Layer 3 of a small transformer language model trained on English Wikipedia (9 layers, counted from 0, width 96).
Take only the direct path to the model's output, skipping the later layers: a vector added to the residual stream pushes a token's score in proportion to its dot product with that token's output vector.

Output vectors of the tokens that the questions are about. A number n stands for n times 0.022.
"lections": -41 -49 3 -12 -5 13 -7 -11 10 30 -9 -24 4 -6 29 -10 -60 -3 -2 -36 18 -17 -33 -46 0 16 -22 2 0 22 5 -30 5 27 -18 66 36 -7 12 26 22 60 -9 -28 -29 1 19 -9 -8 -16 -1 39 8 -1 -11 -22 21 -23 6 -41 17 -41 -11 1 53 -15 16 0 -14 -20 17 -12 -4 9 33 41 -47 33 -51 -2 -31 45 10 -14 17 22 29 -38 -19 -54 26 -4 35 10 63 -9
"inistries": -12 11 -2 -2 18 -7 -4 -23 -26 13 2 -15 62 7 17 60 -38 -24 37 42 40 -68 -44 -56 12 41 -16 -29 19 30 18 -12 -2 7 20 25 6 -20 -17 -37 17 21 41 -39 -46 -71 5 -43 26 10 7 42 41 5 -24 -31 -17 -6 -11 -25 6 16 -27 -11 44 -30 43 0 -48 -34 -2 31 -1 33 7 49 -9 18 25 5 7 12 30 15 -17 3 61 -5 -47 8 -31 47 26 19 22 13
" Other": -44 -34 -17 0 -15 13 24 4 34 9 21 6 11 -33 11 4 -30 32 -13 6 -9 -24 0 12 23 12 -33 -23 10 2 33 -6 4 7 11 -4 1 -10 -4 1 11 -7 20 22 -6 -11 -4 -26 23 -18 19 -20 -5 -27 -4 -1 17 12 -30 2 -9 -3 19 -16 3 -21 -2 0 18 -10 -15 -20 9 -1 14 14 49 34 22 2 16 -22 25 13 19 14 -3 -31 -17 -14 -10 -9 -32 -17 -1 -12
"roc": 7 -20 4 -15 4 -16 5 2 -29 13 -20 -2 14 4 -10 7 -1 55 -8 -19 12 -15 -24 19 19 28 -34 6 5 -25 49 12 21 -8 -21 17 -26 -17 16 -5 -25 -19 8 -53 1 -22 -39 -15 0 8 -2 14 30 31 -13 34 21 15 -1 -26 44 19 -6 15 2 -17 24 0 -7 -33 13 7 9 6 -1 -2 -17 -7 -7 -37 -1 15 58 19 -38 18 1 -1 -19 -1 30 36 18 3 20 35
" Sources": -7 -17 -42 -6 -14 69 19 -18 24 10 3 43 12 18 -2 15 -28 -15 -9 5 -8 -10 -24 4 14 18 -14 -29 -14 0 -8 23 27 1 9 16 58 -10 8 -30 40 24 34 -1 -16 -10 2 -16 4 -21 15 21 4 16 -10 -21 1 9 -7 -18 2 -39 10 -36 -22 -27 45 0 35 -3 20 14 21 -32 44 63 10 24 23 35 10 26 19 18 3 34 -12 -44 -46 -18 9 -13 -11 -3 10 18
".m": -24 -26 -38 -6 74 -1 17 -15 10 -27 17 -40 46 -34 -8 17 -30 24 -10 13 -77 9 -1 13 3 10 -31 -51 24 -44 -14 21 -17 0 7 44 -12 22 -8 -33 2 -8 40 18 -24 18 -22 -8 -6 29 14 49 -10 45 10 0 -27 33 30 -34 -27 11 -11 2 23 -44 46 0 -37 -26 28 38 -1 25 -8 19 -25 31 19 22 -36 -27 16 23 -2 -10 90 21 -14 -36 6 72 25 9 39 22
"ueva": 8 7 -8 6 -13 27 2 -1 -11 12 -14 -29 5 4 21 -16 36 -10 59 -21 0 -28 -20 -15 22 5 -22 5 -14 49 35 -27 -10 8 6 48 34 -41 33 -67 7 0 41 -28 13 -22 18 16 29 20 38 5 15 0 -43 -7 -46 33 -12 -42 4 -14 -46 -24 9 -21 4 0 -29 0 34 67 12 -3 31 67 -9 33 -12 -38 -14 40 16 31 26 21 41 -45 -24 -26 -27 28 -22 30 33 25
" upheld": -27 -4 -55 -14 5 23 11 13 -32 -19 9 -33 34 7 36 -14 -3 5 -7 6 -14 -41 -46 -33 -32 21 18 0 -8 14 18 -33 4 5 -18 27 9 -59 -7 -24 4 -15 32 -40 17 -24 24 -23 27 -18 11 6 5 -7 -17 6 -11 17 43 -50 26 -12 -12 -3 22 10 31 0 -9 6 33 30 -18 44 9 13 -27 -1 -2 19 -41 6 7 4 23 -3 23 -18 5 -20 -17 47 1 -46 -4 24
" bp": -62 6 -49 -27 28 20 22 -10 -14 -7 -32 14 50 24 50 -17 -37 -42 -2 -21 7 11 -25 -39 -45 13 -18 -15 -17 -3 51 40 4 31 -24 6 -51 -20 31 -1 41 32 48 11 24 -20 -5 -7 36 59 -17 -6 44 21 2 -17 9 -1 -33 -26 2 -55 -7 -38 2 3 31 0 -43 -51 6 46 1 -26 21 31 -54 38 -27 -33 -27 32 14 -12 29 25 10 -19 -2 26 15 43 -10 -37 66 1
" favorite": 4 6 -24 -17 -29 0 8 -3 32 13 -13 15 53 -3 0 26 -29 15 30 13 -29 1 -26 10 -46 19 16 -8 29 1 45 -25 39 -6 -1 23 -15 14 -15 -38 -7 13 5 -37 10 44 -2 -2 3 -8 30 19 27 2 -14 5 5 22 -20 -50 -11 4 -15 -28 6 -43 -7 0 -36 31 18 54 23 -11 -18 39 -6 -13 -26 23 -9 2 7 25 -12 45 10 -27 -18 -11 8 24 40 21 -6 9
" particular": -12 12 19 -15 2 14 6 30 14 19 -32 1 41 -16 1 13 -38 10 48 24 -35 16 -3 -16 -9 34 -25 -5 -20 38 11 11 13 -1 18 12 -5 -5 30 -25 8 -10 -3 -14 31 6 17 2 37 13 -8 -10 9 10 -19 -31 -15 47 -14 -29 -1 16 -9 -41 11 16 21 0 9 -24 29 11 -31 14 -39 -10 -30 -31 -15 18 22 42 10 -4 -34 -14 3 11 -4 5 8 28 -35 -1 14 -12
"iceroy": -32 8 -30 3 -15 -2 0 -7 -4 -10 -16 12 68 20 14 -1 -15 -10 14 30 -21 -30 -48 -43 -35 3 -40 5 23 -3 48 -16 37 -6 16 25 4 -39 -3 -20 11 -11 3 -41 -17 -26 11 -50 1 31 21 -15 25 5 -23 -15 -10 31 -7 -34 -12 -6 -32 -21 19 -46 21 0 -71 -22 17 49 16 46 35 -22 -17 33 -12 -10 -44 -21 5 2 -6 8 46 -33 -12 -6 6 -6 55 -8 30 -6
"ankind": -5 -4 9 -20 -8 -35 -1 -17 -18 45 0 -2 40 14 20 31 -72 -27 37 30 13 -5 -61 -20 5 29 -3 -29 15 -17 28 -24 23 -12 -13 29 -33 -38 28 -14 0 42 6 -32 -30 -48 -11 -64 10 4 22 19 43 35 -51 -13 -35 6 20 -28 -28 -27 -8 -27 35 -8 26 0 -47 -30 5 32 1 11 5 40 13 43 -15 -27 -13 5 39 24 -8 -16 -3 -42 -29 -5 -21 48 12 16 29 35
"eptember": 14 -34 -41 -3 27 -18 22 48 -14 6 7 -64 84 34 -1 -10 18 33 -21 1 -16 -3 -65 -31 -15 9 -36 -24 43 0 -11 5 36 21 -32 -3 5 -26 21 4 94 -21 16 -11 -3 -30 12 -58 -17 21 24 10 17 38 -1 -1 26 2 72 -71 -58 -57 44 -10 11 28 13 0 6 -25 28 61 -24 70 2 28 -35 34 -2 -41 -36 4 58 -3 8 -3 60 -37 -8 -70 -1 19 26 13 37 48
"istory": -33 3 -42 -16 12 30 4 7 2 36 0 -18 57 16 18 23 -13 29 0 16 37 6 -7 -53 18 6 -13 -4 49 5 -6 -23 26 -1 -13 42 -9 -23 38 -33 50 4 15 -37 -43 -20 15 -57 27 5 46 19 42 29 6 2 12 -14 3 -32 10 -5 -22 12 20 -11 30 0 -25 -65 4 -29 -8 31 -24 20 -27 27 20 -14 -13 29 10 -11 8 17 30 33 0 -50 6 -15 22 -27 45 12
" that": 10 35 30 -14 -1 -15 8 -9 -46 -18 -5 7 0 -12 14 -17 -23 5 -11 14 -3 32 -10 20 2 -12 7 6 -11 22 -12 -17 2 -11 15 -11 -1 40 13 14 -20 -33 -18 -14 24 28 38 -1 -28 -17 -21 -20 -8 -1 -30 -8 2 -3 6 -25 14 10 -25 -11 -21 26 -34 0 -10 -7 -21 -16 21 41 -7 0 -28 -29 40 24 -7 -2 -17 -33 13 -15 -40 31 22 26 -8 14 33 16 -28 -14
"avg": -22 2 -44 -8 -20 57 -6 -2 -45 -3 -29 23 64 51 42 3 -37 28 -11 -11 -52 -39 -25 -17 -10 12 -11 -8 21 -22 33 -65 47 49 -91 60 -8 -34 45 -54 37 -17 62 14 -9 -9 -4 27 30 55 21 -8 43 40 38 -37 22 -10 -13 -43 42 -44 18 -9 16 22 43 -1 -8 13 -14 72 -1 8 36 15 -9 59 -35 -15 -9 -3 8 67 45 4 57 -40 18 -19 31 22 58 -18 46 78

Output weights of attention head 2. The head adds the sum of these rows, row i times number i of z. A number n stands for n times 0.021.
o0: 23 -6 19 -17 -40 5 10 31 0 22 -12 30 -35 -29 -29 -28 40 50 23 47 -46 -2 -73 -14 25 -27 -18 -11 -12 18 40 -15 5 16 31 30 -1 -19 -26 -28 -52 -3 -23 -7 -1 -1 -18 34 8 20 12 2 17 20 61 27 -28 51 -41 -39 -14 23 47 11 -5 -66 9 -6 -20 -54 -6 0 44 64 -29 21 -1 -8 -11 -16 36 -22 -8 -4 8 -13 13 -28 -13 39 7 -19 12 -16 -17 42
o1: -5 1 -1 -22 39 -12 -31 25 -47 -27 13 -31 -34 -26 17 -10 -26 9 11 4 -4 17 -23 21 14 24 14 -7 -67 -20 -4 18 -19 16 -1 21 -15 -45 49 -4 -1 1 -36 45 63 28 13 35 2 4 -12 -8 28 -2 7 -6 23 0 4 -5 -54 -32 65 -16 -12 -30 14 24 -8 8 -22 18 0 -11 -20 8 14 -5 -34 -30 -27 64 -22 -23 60 19 15 -17 -15 6 -57 22 -13 35 0 -27
o2: -24 33 8 16 -4 -8 7 40 10 9 57 -7 14 13 20 -3 31 -5 7 6 -23 14 -19 -23 -28 -44 48 12 3 6 23 22 -4 -59 -10 -30 -37 3 -5 17 -43 -12 42 -21 41 -10 -30 16 7 30 16 -2 15 -2 17 -13 -39 22 25 45 20 11 10 5 -8 14 -18 -29 -55 -26 -66 -35 30 -39 0 0 -17 7 1 -23 -19 -42 -8 6 -5 -5 22 13 -5 6 11 -32 -47 -39 -13 4
o3: -43 20 39 -3 -49 -22 -30 3 63 28 11 -6 8 16 -15 -52 23 28 49 -12 -2 10 40 -47 27 42 -57 12 -5 -10 -3 0 -8 -12 -15 -7 -11 -7 -55 36 -19 -13 -24 -23 7 -33 -59 32 0 34 1 -16 -32 13 -10 2 -27 -21 -8 23 24 -20 -6 22 6 -10 -5 3 -35 -49 -26 4 -2 -39 -33 -37 10 -34 -13 17 24 11 18 2 -6 -22 -15 -53 -42 31 4 15 -10 -14 7 2
o4: -15 -36 -9 -2 25 23 16 -21 18 -49 44 -14 -10 -3 -16 -24 -21 56 -22 5 -57 -20 18 58 -18 36 5 -29 18 -41 -1 -31 28 -15 8 25 -30 0 2 -23 41 -29 -5 1 -24 33 30 17 46 -12 -9 21 -33 0 -4 65 -49 1 28 10 -36 23 -32 -18 49 22 -28 17 -11 -9 1 -41 0 -6 56 40 19 -19 38 16 -14 16 23 -29 47 15 3 25 -24 -14 28 -6 36 -15 26 10
o5: -24 -30 -23 -84 -26 46 -58 41 -38 28 38 -10 5 23 19 -1 49 -7 -5 30 18 28 -7 -28 4 -37 -35 -1 0 17 6 -31 -52 20 -8 6 -67 -29 0 17 7 -43 -30 64 -24 -31 -7 30 4 -9 -19 33 24 33 21 15 -36 -53 33 -15 17 -27 54 15 -28 35 31 29 12 8 -10 8 -16 -41 44 -42 18 -5 27 -19 7 22 -3 33 -52 27 -5 -32 26 0 -7 42 -20 20 27 11
o6: -24 -40 -23 9 -22 28 43 -8 9 67 35 3 -19 -7 -4 30 59 -12 48 18 9 1 22 -64 1 -27 -15 2 -5 -7 20 9 -26 -63 -15 27 6 -1 -42 43 6 -13 8 -32 20 9 2 51 9 28 13 -7 -22 33 35 -10 -8 -14 -31 7 62 48 13 -37 6 -49 36 44 12 -10 -43 -10 -2 -25 39 -1 4 -14 -51 10 15 38 39 -71 8 31 -7 -6 -56 -47 30 17 -19 6 -21 12
o7: -11 -6 -8 -5 35 12 -24 5 -6 -29 -29 -27 4 -7 -20 8 -30 -4 -21 -10 1 36 15 -18 -3 12 -19 85 -21 27 -5 38 59 7 -38 7 4 10 -25 -4 1 21 18 -8 5 0 3 -37 11 19 -18 -18 -8 4 41 -28 33 -16 -41 -37 8 3 13 6 5 8 13 10 0 14 61 38 4 -10 -11 18 -14 18 6 -2 0 9 -5 33 46 -2 -2 9 -69 3 -46 9 -3 -9 24 -10
o8: -8 12 -8 24 2 5 52 -22 3 -18 1 14 33 -7 34 -30 -9 2 21 -32 8 -7 -30 20 17 -19 -6 -14 47 35 -20 -15 -42 -39 21 -4 1 35 28 37 16 -2 2 28 -4 36 -21 34 -29 7 27 -6 8 54 14 37 -7 14 -17 -4 -37 12 -8 34 -29 -1 -8 -10 30 -34 47 -9 8 -16 5 11 12 21 -7 -12 0 -11 12 -25 -22 -24 -3 22 -10 44 -1 -40 -26 -46 -4 4
o9: -9 -31 14 -15 -45 -24 18 -35 -45 26 0 -56 -15 46 -23 20 10 25 -25 38 -2 41 -5 35 13 18 -11 -39 -6 24 -7 -7 13 47 -16 7 61 -41 -25 -4 -16 10 -6 -5 -11 -1 10 40 -17 -69 -41 32 29 -15 68 19 -15 10 11 20 -3 -19 41 -17 -24 19 -7 -38 36 -49 11 -22 -25 6 12 -26 -1 -20 -54 -4 1 -1 -19 -42 -18 9 11 -27 39 4 26 -8 -30 -6 -2 -21
o10: -36 38 29 22 -37 -6 32 -25 -10 -15 -30 8 29 11 25 22 4 -1 31 17 19 -11 29 4 13 -35 -5 -24 7 -7 -16 -15 10 -31 -25 16 12 -7 -58 9 20 9 -6 -7 -6 36 -8 28 -13 -52 43 -23 15 33 19 70 19 7 -49 17 3 12 62 -19 -28 12 -15 29 -37 -10 -4 -18 -44 28 18 13 0 -30 -13 10 -1 21 -10 -19 5 -9 15 6 10 6 -15 -19 -2 2 -31 -7
o11: -10 -43 26 -2 -19 -1 -6 -18 17 -28 16 -26 -2 -27 -70 -31 -37 -6 5 -12 -19 -2 38 16 12 26 39 -71 13 -28 16 -21 12 -21 2 -41 -9 48 -3 26 -6 12 1 17 15 10 0 18 -13 -25 -13 -47 18 38 -5 -3 -1 -31 38 25 17 37 13 -4 17 -17 31 -11 1 -2 2 13 13 -7 17 11 -25 -65 -21 6 -22 13 -11 -1 32 25 30 -11 -15 -11 29 3 24 -10 -15 5
o12: 16 7 27 3 -22 -11 45 -6 -12 -30 14 -22 11 -13 -10 76 20 28 5 -37 26 16 -22 -22 -12 -5 -47 -9 24 -43 -39 -1 13 37 34 32 34 3 -69 -7 13 12 -16 -2 31 -28 -4 -24 1 2 -16 -37 -33 18 11 28 29 -25 -8 -4 -14 -31 17 -15 -43 -26 33 32 44 -11 -20 35 -1 -19 -10 -34 -2 -11 12 16 -9 -4 10 5 -33 36 7 29 -47 -34 -13 -24 -2 -23 -9 -3
o13: -15 -17 -9 2 -9 -23 11 -18 -1 -11 12 -13 19 7 -4 3 9 40 27 -7 37 -6 -65 17 5 13 -24 8 7 -16 8 -4 -5 -52 19 -31 -47 -7 24 11 23 -12 -16 14 -3 -13 -32 -12 9 42 -19 2 2 53 29 54 -9 -2 -34 10 10 -12 28 -10 -27 -1 -38 -47 4 0 -25 -21 -13 -34 13 0 34 8 36 -39 43 4 12 -10 33 41 18 83 -50 0 -39 -9 -24 9 -22 -31
o14: -15 -29 1 -33 -50 -14 -28 40 15 10 6 5 -4 -11 -26 -33 -25 3 1 7 16 29 -1 -19 -5 -11 -8 0 15 33 -19 -10 10 1 30 -15 -51 -31 -17 -15 -15 -15 5 -20 -7 -20 -14 30 39 -20 5 -11 -21 48 -7 -19 2 -1 -8 39 22 21 33 -31 -56 48 -34 3 -63 -9 57 -12 -9 3 25 -14 27 -9 4 9 30 -27 67 -9 -15 3 30 -8 -17 3 41 -11 -18 4 -21 43
o15: 18 2 9 -11 0 -44 -14 13 17 -8 -10 0 -23 2 21 11 9 -4 6 5 -15 12 -37 30 -53 -10 -21 43 11 4 40 -3 -6 73 48 43 -30 39 35 -25 -14 13 -47 18 -21 -5 -13 13 21 -4 -44 3 9 -17 6 -38 4 -8 -17 12 18 6 0 4 -35 -47 28 -52 -2 -21 -13 23 17 -23 19 -22 -3 -19 -37 -6 -6 9 10 21 11 1 3 1 7 2 32 7 -26 -23 -9 24
o16: 32 42 -1 23 9 13 -7 -24 -11 26 43 -1 -15 47 21 43 27 -5 12 -31 -2 10 9 -39 9 27 -23 12 -26 5 32 34 35 1 5 -13 1 -1 34 14 8 2 -20 -5 -12 -18 -7 -22 -21 29 0 -1 14 -4 28 51 -19 -10 -47 28 -2 -28 -13 0 4 7 19 21 2 -40 0 -22 49 -13 -26 10 9 30 14 -46 -28 -16 20 10 -47 -3 -27 -81 20 19 24 -20 -17 34 5 -9
o17: -4 21 -8 -30 -45 7 -32 -32 -2 14 -34 -31 8 10 4 20 2 2 40 67 64 -18 48 35 48 16 27 -19 13 -1 -23 -14 4 -56 35 -4 -44 16 -24 -4 30 4 -37 -14 -38 39 2 14 -11 -83 34 30 6 50 17 67 -1 -19 14 8 10 -5 -63 9 -5 23 14 -16 8 1 2 -7 28 -18 51 65 38 0 10 -30 -17 12 30 -17 14 15 -7 -20 -29 47 -26 26 38 -25 22 -21
o18: 18 -12 0 -25 -20 -12 14 -19 -33 27 -40 56 -15 40 -35 7 -8 6 -18 -17 21 8 -4 34 -45 8 24 14 20 38 -5 30 42 4 -18 -32 -14 -21 28 34 -26 -26 15 0 -1 -9 -34 -23 8 -21 -67 -12 1 -37 -22 -39 16 53 21 9 -39 8 2 -14 33 23 15 28 -63 58 4 58 39 -32 -51 29 -26 17 -27 -4 9 2 -16 -58 4 9 -9 6 17 -26 5 -6 39 -16 8 22
o19: -2 15 -1 46 2 36 35 28 28 6 11 34 6 21 8 -11 10 9 -40 -10 -46 -25 11 18 -9 -22 -26 -18 10 17 -6 9 -14 -57 23 15 17 -45 -2 -19 40 0 -17 -8 -8 -18 16 10 9 -6 9 -2 -4 -2 -6 -9 -29 37 -26 -1 21 -18 7 -8 -42 -26 -4 5 -4 14 -26 -10 52 -5 5 22 14 -20 18 13 17 38 13 14 6 6 27 -4 -48 3 -30 46 27 -24 -20 -35
o20: -8 2 -10 -5 52 -10 10 10 -43 6 -22 -17 18 -1 -38 -26 1 -5 -23 -25 -7 -23 20 -2 23 6 19 -36 1 -4 29 9 -32 42 19 50 -14 -24 -8 42 12 5 29 -9 6 47 21 20 -23 -8 21 -26 53 14 11 -4 6 17 -28 -8 -7 22 -11 -3 0 18 7 -1 8 7 -4 2 -8 18 -17 -28 -8 -29 53 24 -40 -27 -11 21 -35 -5 22 -4 32 8 -13 7 -2 -2 -7 2
o21: -16 -40 -13 3 15 -21 34 -9 11 1 26 14 4 -41 22 -43 9 10 -41 1 5 8 -9 -7 -13 -39 -26 11 -24 15 -43 58 -60 -30 6 -1 39 -45 12 -30 -24 -23 -15 49 17 28 -12 -27 13 25 -41 -33 -12 -18 31 -22 -9 23 8 4 -36 9 -41 -42 -17 0 26 -18 22 -36 3 22 38 -45 -23 15 30 19 -8 -1 23 0 1 -49 -11 14 -15 15 9 29 4 5 -32 -43 -25 11
o22: -23 10 -30 38 40 28 -36 23 -25 0 25 -37 18 -26 -14 -17 -28 -27 2 -16 -42 30 -17 -26 14 64 6 59 -13 38 -5 -14 36 1 10 26 27 -23 30 -31 -24 -22 59 24 -1 11 40 0 -26 -15 37 -37 22 -10 -29 -30 5 16 -31 23 28 16 4 14 26 8 -6 44 7 8 -8 -24 -25 22 59 -24 42 -29 35 -23 -6 -31 -4 -19 32 -20 -30 -14 -2 11 39 5 -42 32 -24 8
o23: -16 -4 -15 -8 22 33 -42 -48 -12 -49 -3 -38 39 -25 27 36 21 16 10 -23 19 -33 15 6 -18 -41 -44 -50 -14 22 -11 6 -20 27 31 -5 -18 25 -22 25 13 -6 -47 10 46 8 47 14 10 8 -1 8 28 -26 -1 36 4 21 14 32 -22 -30 35 47 -68 18 -21 24 23 -9 -7 -28 0 -15 -7 -14 17 -30 -6 -5 -6 -28 28 -2 26 -2 -8 -32 -12 29 20 9 2 -31 -1 3
o24: 30 -16 -22 12 -7 13 6 6 -12 2 7 -39 13 56 6 52 -3 -58 -10 16 4 -35 -18 -10 -17 -11 9 15 -14 -6 -7 -24 -41 6 -10 -37 -41 21 9 30 -18 13 20 14 18 13 -18 -14 -41 -3 40 13 1 -26 54 -29 26 36 33 27 9 14 15 -50 -17 0 -2 15 28 -17 9 15 -5 9 19 8 -20 -1 22 5 -1 -26 15 12 0 20 17 -68 -38 -11 -22 39 -2 -4 -1 48
o25: -20 23 8 -20 -10 5 -2 34 -25 7 -32 21 8 -45 -20 -6 6 -1 -46 44 -58 26 -31 3 -1 23 6 -30 2 -24 -2 -14 39 -4 -48 23 8 3 3 -17 -26 11 6 52 -30 9 -17 21 -36 -22 32 -17 48 -13 13 6 40 -20 3 9 -5 -7 26 -28 -3 -10 6 16 -46 -15 -66 -27 7 -30 38 16 0 -12 -17 7 -44 47 1 16 -44 -15 35 -34 19 24 4 -38 -27 4 16 -9
o26: 3 -9 -23 20 46 -43 5 20 -34 -5 -19 -8 1 17 -37 0 -25 44 -62 18 14 14 -57 32 -55 34 -12 -19 -7 1 7 16 -32 49 -18 10 58 -4 -29 -6 -62 -49 23 -48 6 3 1 -35 1 -29 15 11 -25 -42 -30 -48 -24 35 -1 14 -16 -8 20 4 -13 -34 -47 20 -34 50 -63 34 -21 25 13 -7 -2 -60 22 15 -16 -42 -35 -20 81 -18 -41 25 12 -41 -19 -35 -1 -3 -3 -64
o27: -45 4 60 2 22 9 -20 0 -25 -22 57 -12 -18 -87 4 43 8 7 -68 0 -33 -2 -35 14 -12 -10 -18 -6 -28 22 -12 -30 45 12 50 -10 44 -46 -25 -12 -10 -18 -9 18 28 -22 10 -16 57 -3 -14 7 -12 5 23 -7 10 2 23 48 -25 -17 12 -34 13 31 15 46 -15 10 -4 -21 -28 2 -19 18 -6 -3 39 11 23 0 9 -12 2 -17 -19 -25 -2 16 27 68 2 -55 0 -30
o28: -33 9 30 -32 -24 20 -13 2 11 6 24 4 -27 24 20 -36 8 -10 38 -12 6 -36 -29 10 47 -4 -8 40 -2 -10 17 -1 -19 -11 7 -3 22 -20 25 -16 -54 8 5 -29 39 -22 22 -18 -1 52 55 23 14 0 7 6 -18 18 0 1 -23 26 -14 15 65 29 -33 32 -14 -28 2 36 29 -30 -46 -24 -20 52 -31 -21 7 61 -43 10 -1 -28 1 23 5 14 -23 -34 29 69 39 -41
o29: -28 36 14 22 11 -36 -47 -2 14 93 13 -24 28 -43 -14 28 12 -70 38 21 -8 29 2 -61 0 -3 -26 -25 46 -18 -20 19 -18 33 20 -23 -5 -32 0 1 11 31 5 -5 24 -8 -18 25 7 -22 -3 -21 -7 12 22 -17 41 -28 67 18 14 -8 -25 7 -2 -52 -1 -24 15 -9 15 -40 -44 26 30 -1 12 -16 10 -14 32 -43 -9 2 -27 6 -8 -3 39 30 -8 -22 -11 -6 -20 -14
o30: 12 -12 -11 86 -17 -7 14 40 15 -7 0 22 36 3 -16 1 36 -15 7 18 -10 -28 -14 9 6 10 9 -1 9 -30 -19 -19 22 -26 26 12 -66 -53 2 11 -12 -21 -8 -20 15 15 -2 22 37 -19 -14 11 -22 -16 41 -30 -20 1 -17 -20 -4 -23 19 3 21 13 -37 22 16 18 40 12 -13 -21 -12 -12 4 7 -40 -6 -5 12 -4 -21 -4 27 -14 1 -26 16 -20 23 -26 -10 -6 30
o31: -12 -11 51 -12 12 7 -15 46 -38 37 21 10 -24 -9 -1 2 9 -28 -26 -32 8 22 -37 22 19 13 -8 -4 -6 9 -9 17 18 7 25 -46 -19 -21 9 -23 -4 8 0 -22 17 -1 -17 28 5 -21 13 -44 -6 -43 -20 -34 -12 70 -6 15 53 23 2 -40 2 16 16 55 -1 6 -13 12 17 -68 -38 -37 -30 -29 6 -6 25 29 3 33 -14 50 13 -23 -9 28 -41 38 17 54 15 -19

Each question shows a token from some text and the vector z that the head gathered there. A number n stands for n times 0.028.

"min": 15 25 -6 11 42 20 48 -5 1 37 7 10 -4 -35 -19 -1 -4 -31 48 27 -23 20 1 5 11 4 -19 -19 -53 -22 -66 -24
Pushed up most: " Sources"

" Emily": 13 5 -13 3 13 -17 -8 28 0 1 -20 6 1 3 28 -27 -10 -10 -8 -25 0 17 4 -3 -21 15 6 12 17 9 16 2
Which three tokens does it push up most, strongest first? " particular", ".m", " Other"

" of": -6 11 -7 -20 -1 -13 27 35 -12 19 -4 -37 -10 9 -19 2 -15 1 -3 -8 -3 -13 -19 10 6 10 -8 2 36 28 -7 3
Pushed up most: "lections"

" and": 1 12 -6 5 9 -23 4 5 -14 1 10 0 0 9 14 1 9 28 0 -2 -10 12 3 -12 -2 -2 -1 -2 23 -7 11 -9
Which three tokens does it push up most, strongest first? "ueva", "ankind", " favorite"

",": 6 -1 6 -7 8 -12 12 2 20 4 1 -21 10 19 4 -2 -9 13 -7 -10 6 -6 -9 0 0 5 -1 3 16 14 -2 -3
Which two tokens does it push up most, strongest first? "istory", "inistries"

" Yoon": 10 1 16 14 6 5 -3 3 -3 10 26 24 -4 6 26 8 1 9 -1 -21 -17 4 20 10 0 -10 -15 29 -2 15 14 -27
Which of these tokens does it push down most? "ueva"

" performance": 0 5 -7 0 -15 -15 -13 -8 -4 -8 -12 -9 -6 3 18 -11 -12 20 13 -31 10 6 13 1 -20 -31 7 34 -2 5 18 -17
Which three tokens does it push up most, strongest first? " that", " upheld", " particular"

" joined": 14 1 8 4 -3 -17 2 18 1 -1 -3 -12 -5 13 7 8 -15 19 -2 -3 4 -2 5 -2 -13 1 13 6 22 -2 12 1
Which of these tokens does it push down most? "eptember"

" in": 15 -2 -5 -13 -3 -14 -7 -3 12 -7 -11 -4 18 19 20 2 -17 4 4 -9 1 5 6 -7 5 -7 9 2 19 4 16 -8
Pushed up most: "iceroy"

"res": 16 -23 29 18 52 16 17 -6 13 10 -4 -21 -20 3 -34 -27 -20 5 32 18 -3 -14 6 6 62 -46 -37 10 0 41 -59 -11
Which of these tokens does it push down most? " particular"

"io": 3 -18 -5 5 17 -27 -7 12 34 12 19 0 4 34 -2 -12 -5 -18 36 31 7 -26 -7 15 24 -12 55 -12 -34 -4 -35 19
Which of these tokens does it push down most? "ueva"

"5": 29 1 -16 -8 -3 20 -18 -5 -13 -33 -32 -1 -23 -21 4 -38 21 -7 -22 -43 -3 -36 -10 4 9 -9 -33 13 12 -9 -13 32
Which of these tokens does it push down most? " Other"

" at": -1 -2 -2 -7 -16 -7 -17 23 5 19 9 -33 -8 17 13 -2 -3 -4 -18 -3 -2 6 -2 -7 -10 -14 5 -1 16 12 12 17
Pushed up most: " particular"

" (": -14 10 -7 -15 9 -12 15 8 17 -1 -8 -26 4 11 -11 -23 -5 -5 -8 -21 2 -10 -28 -5 -10 5 -7 5 13 25 17 -13
Which two tokens does it push up most, strongest first? "istory", "eptember"

" Fraser": -8 -39 -28 -22 18 26 8 14 -18 8 8 1 5 26 -16 -5 -33 -37 44 36 38 -20 6 52 34 3 -39 -18 46 54 -22 21
Which three tokens does it push up most, strongest first? "avg", "eptember", "inistries"

" College": 11 22 -31 -8 27 1 30 37 -34 34 5 0 -14 18 -18 27 -16 15 15 43 -7 -11 -13 36 12 9 -14 -35 26 25 -28 37
Which two tokens does it push up most, strongest first? "lections", "ueva"

" school": -1 -15 11 -5 7 10 -4 8 15 -20 -17 -26 36 -6 2 -13 -35 1 11 -8 -17 -9 31 -29 9 -27 -16 21 16 18 -11 -30
Pushed up most: "istory"

" Montreal": -14 27 5 -2 -20 2 -30 32 -20 5 -30 -33 -7 7 28 -3 -31 -9 -10 -3 -8 20 -8 4 -1 0 -12 -1 22 12 34 0
Pushed up most: " bp"

"0": 29 15 -9 7 -4 3 9 -4 15 -36 -26 -9 -20 -7 16 -34 31 -18 5 -38 -8 -30 -5 5 -8 -3 -24 -3 29 -14 -38 19
Which two tokens does it push up most, strongest first? "ueva", "ankind"

" were": 9 3 -21 0 -8 -19 4 -6 -2 4 -7 -1 -12 32 36 14 1 -4 -20 -3 -13 7 -7 -9 -17 10 11 9 6 -1 15 31
Pushed up most: " particular"

" coll": 16 -2 5 5 -15 -18 1 -1 -14 -3 -21 7 -9 5 16 24 -13 15 14 -20 0 14 9 -7 -3 -17 6 24 3 -4 17 13
Pushed up most: " particular"

" Carr": -37 6 13 11 24 -14 44 35 -7 -1 2 0 -19 25 1 7 -18 -5 58 18 -4 2 11 18 -17 37 -23 -31 38 66 -5 8
Pushed up most: " bp"

" scheduled": 9 0 15 9 -5 -13 -4 -12 -9 0 -4 8 19 24 2 0 2 -7 -39 7 4 6 2 -20 14 19 29 21 -6 -4 20 -2
Which two tokens does it push up most, strongest first? " Other", ".m"

"-long": 36 -30 11 7 0 -2 14 5 9 13 -26 10 3 21 9 11 -6 -3 -13 -24 5 -26 4 -39 2 18 -5 20 2 -23 14 1
Which two tokens does it push up most, strongest first? "roc", "avg"

" side": 17 -21 27 -2 -10 -20 -10 33 22 -2 26 -40 0 17 -8 20 -10 -1 15 24 10 -9 1 0 -2 0 5 -3 29 3 34 -4
Pushed up most: "iceroy"

"-": 11 16 -15 13 34 -2 49 -1 -2 32 -9 2 -5 -1 -37 -13 -5 -7 22 23 5 7 2 20 8 9 -7 -10 -31 -11 -39 -5
Pushed up most: " Sources"

"1": 24 -1 4 -4 -4 21 -25 -4 -15 -42 -15 -4 -17 -19 31 -26 32 -26 -4 -32 -7 -33 7 12 -6 -7 -25 0 30 -10 -20 -2
Pushed up most: "avg"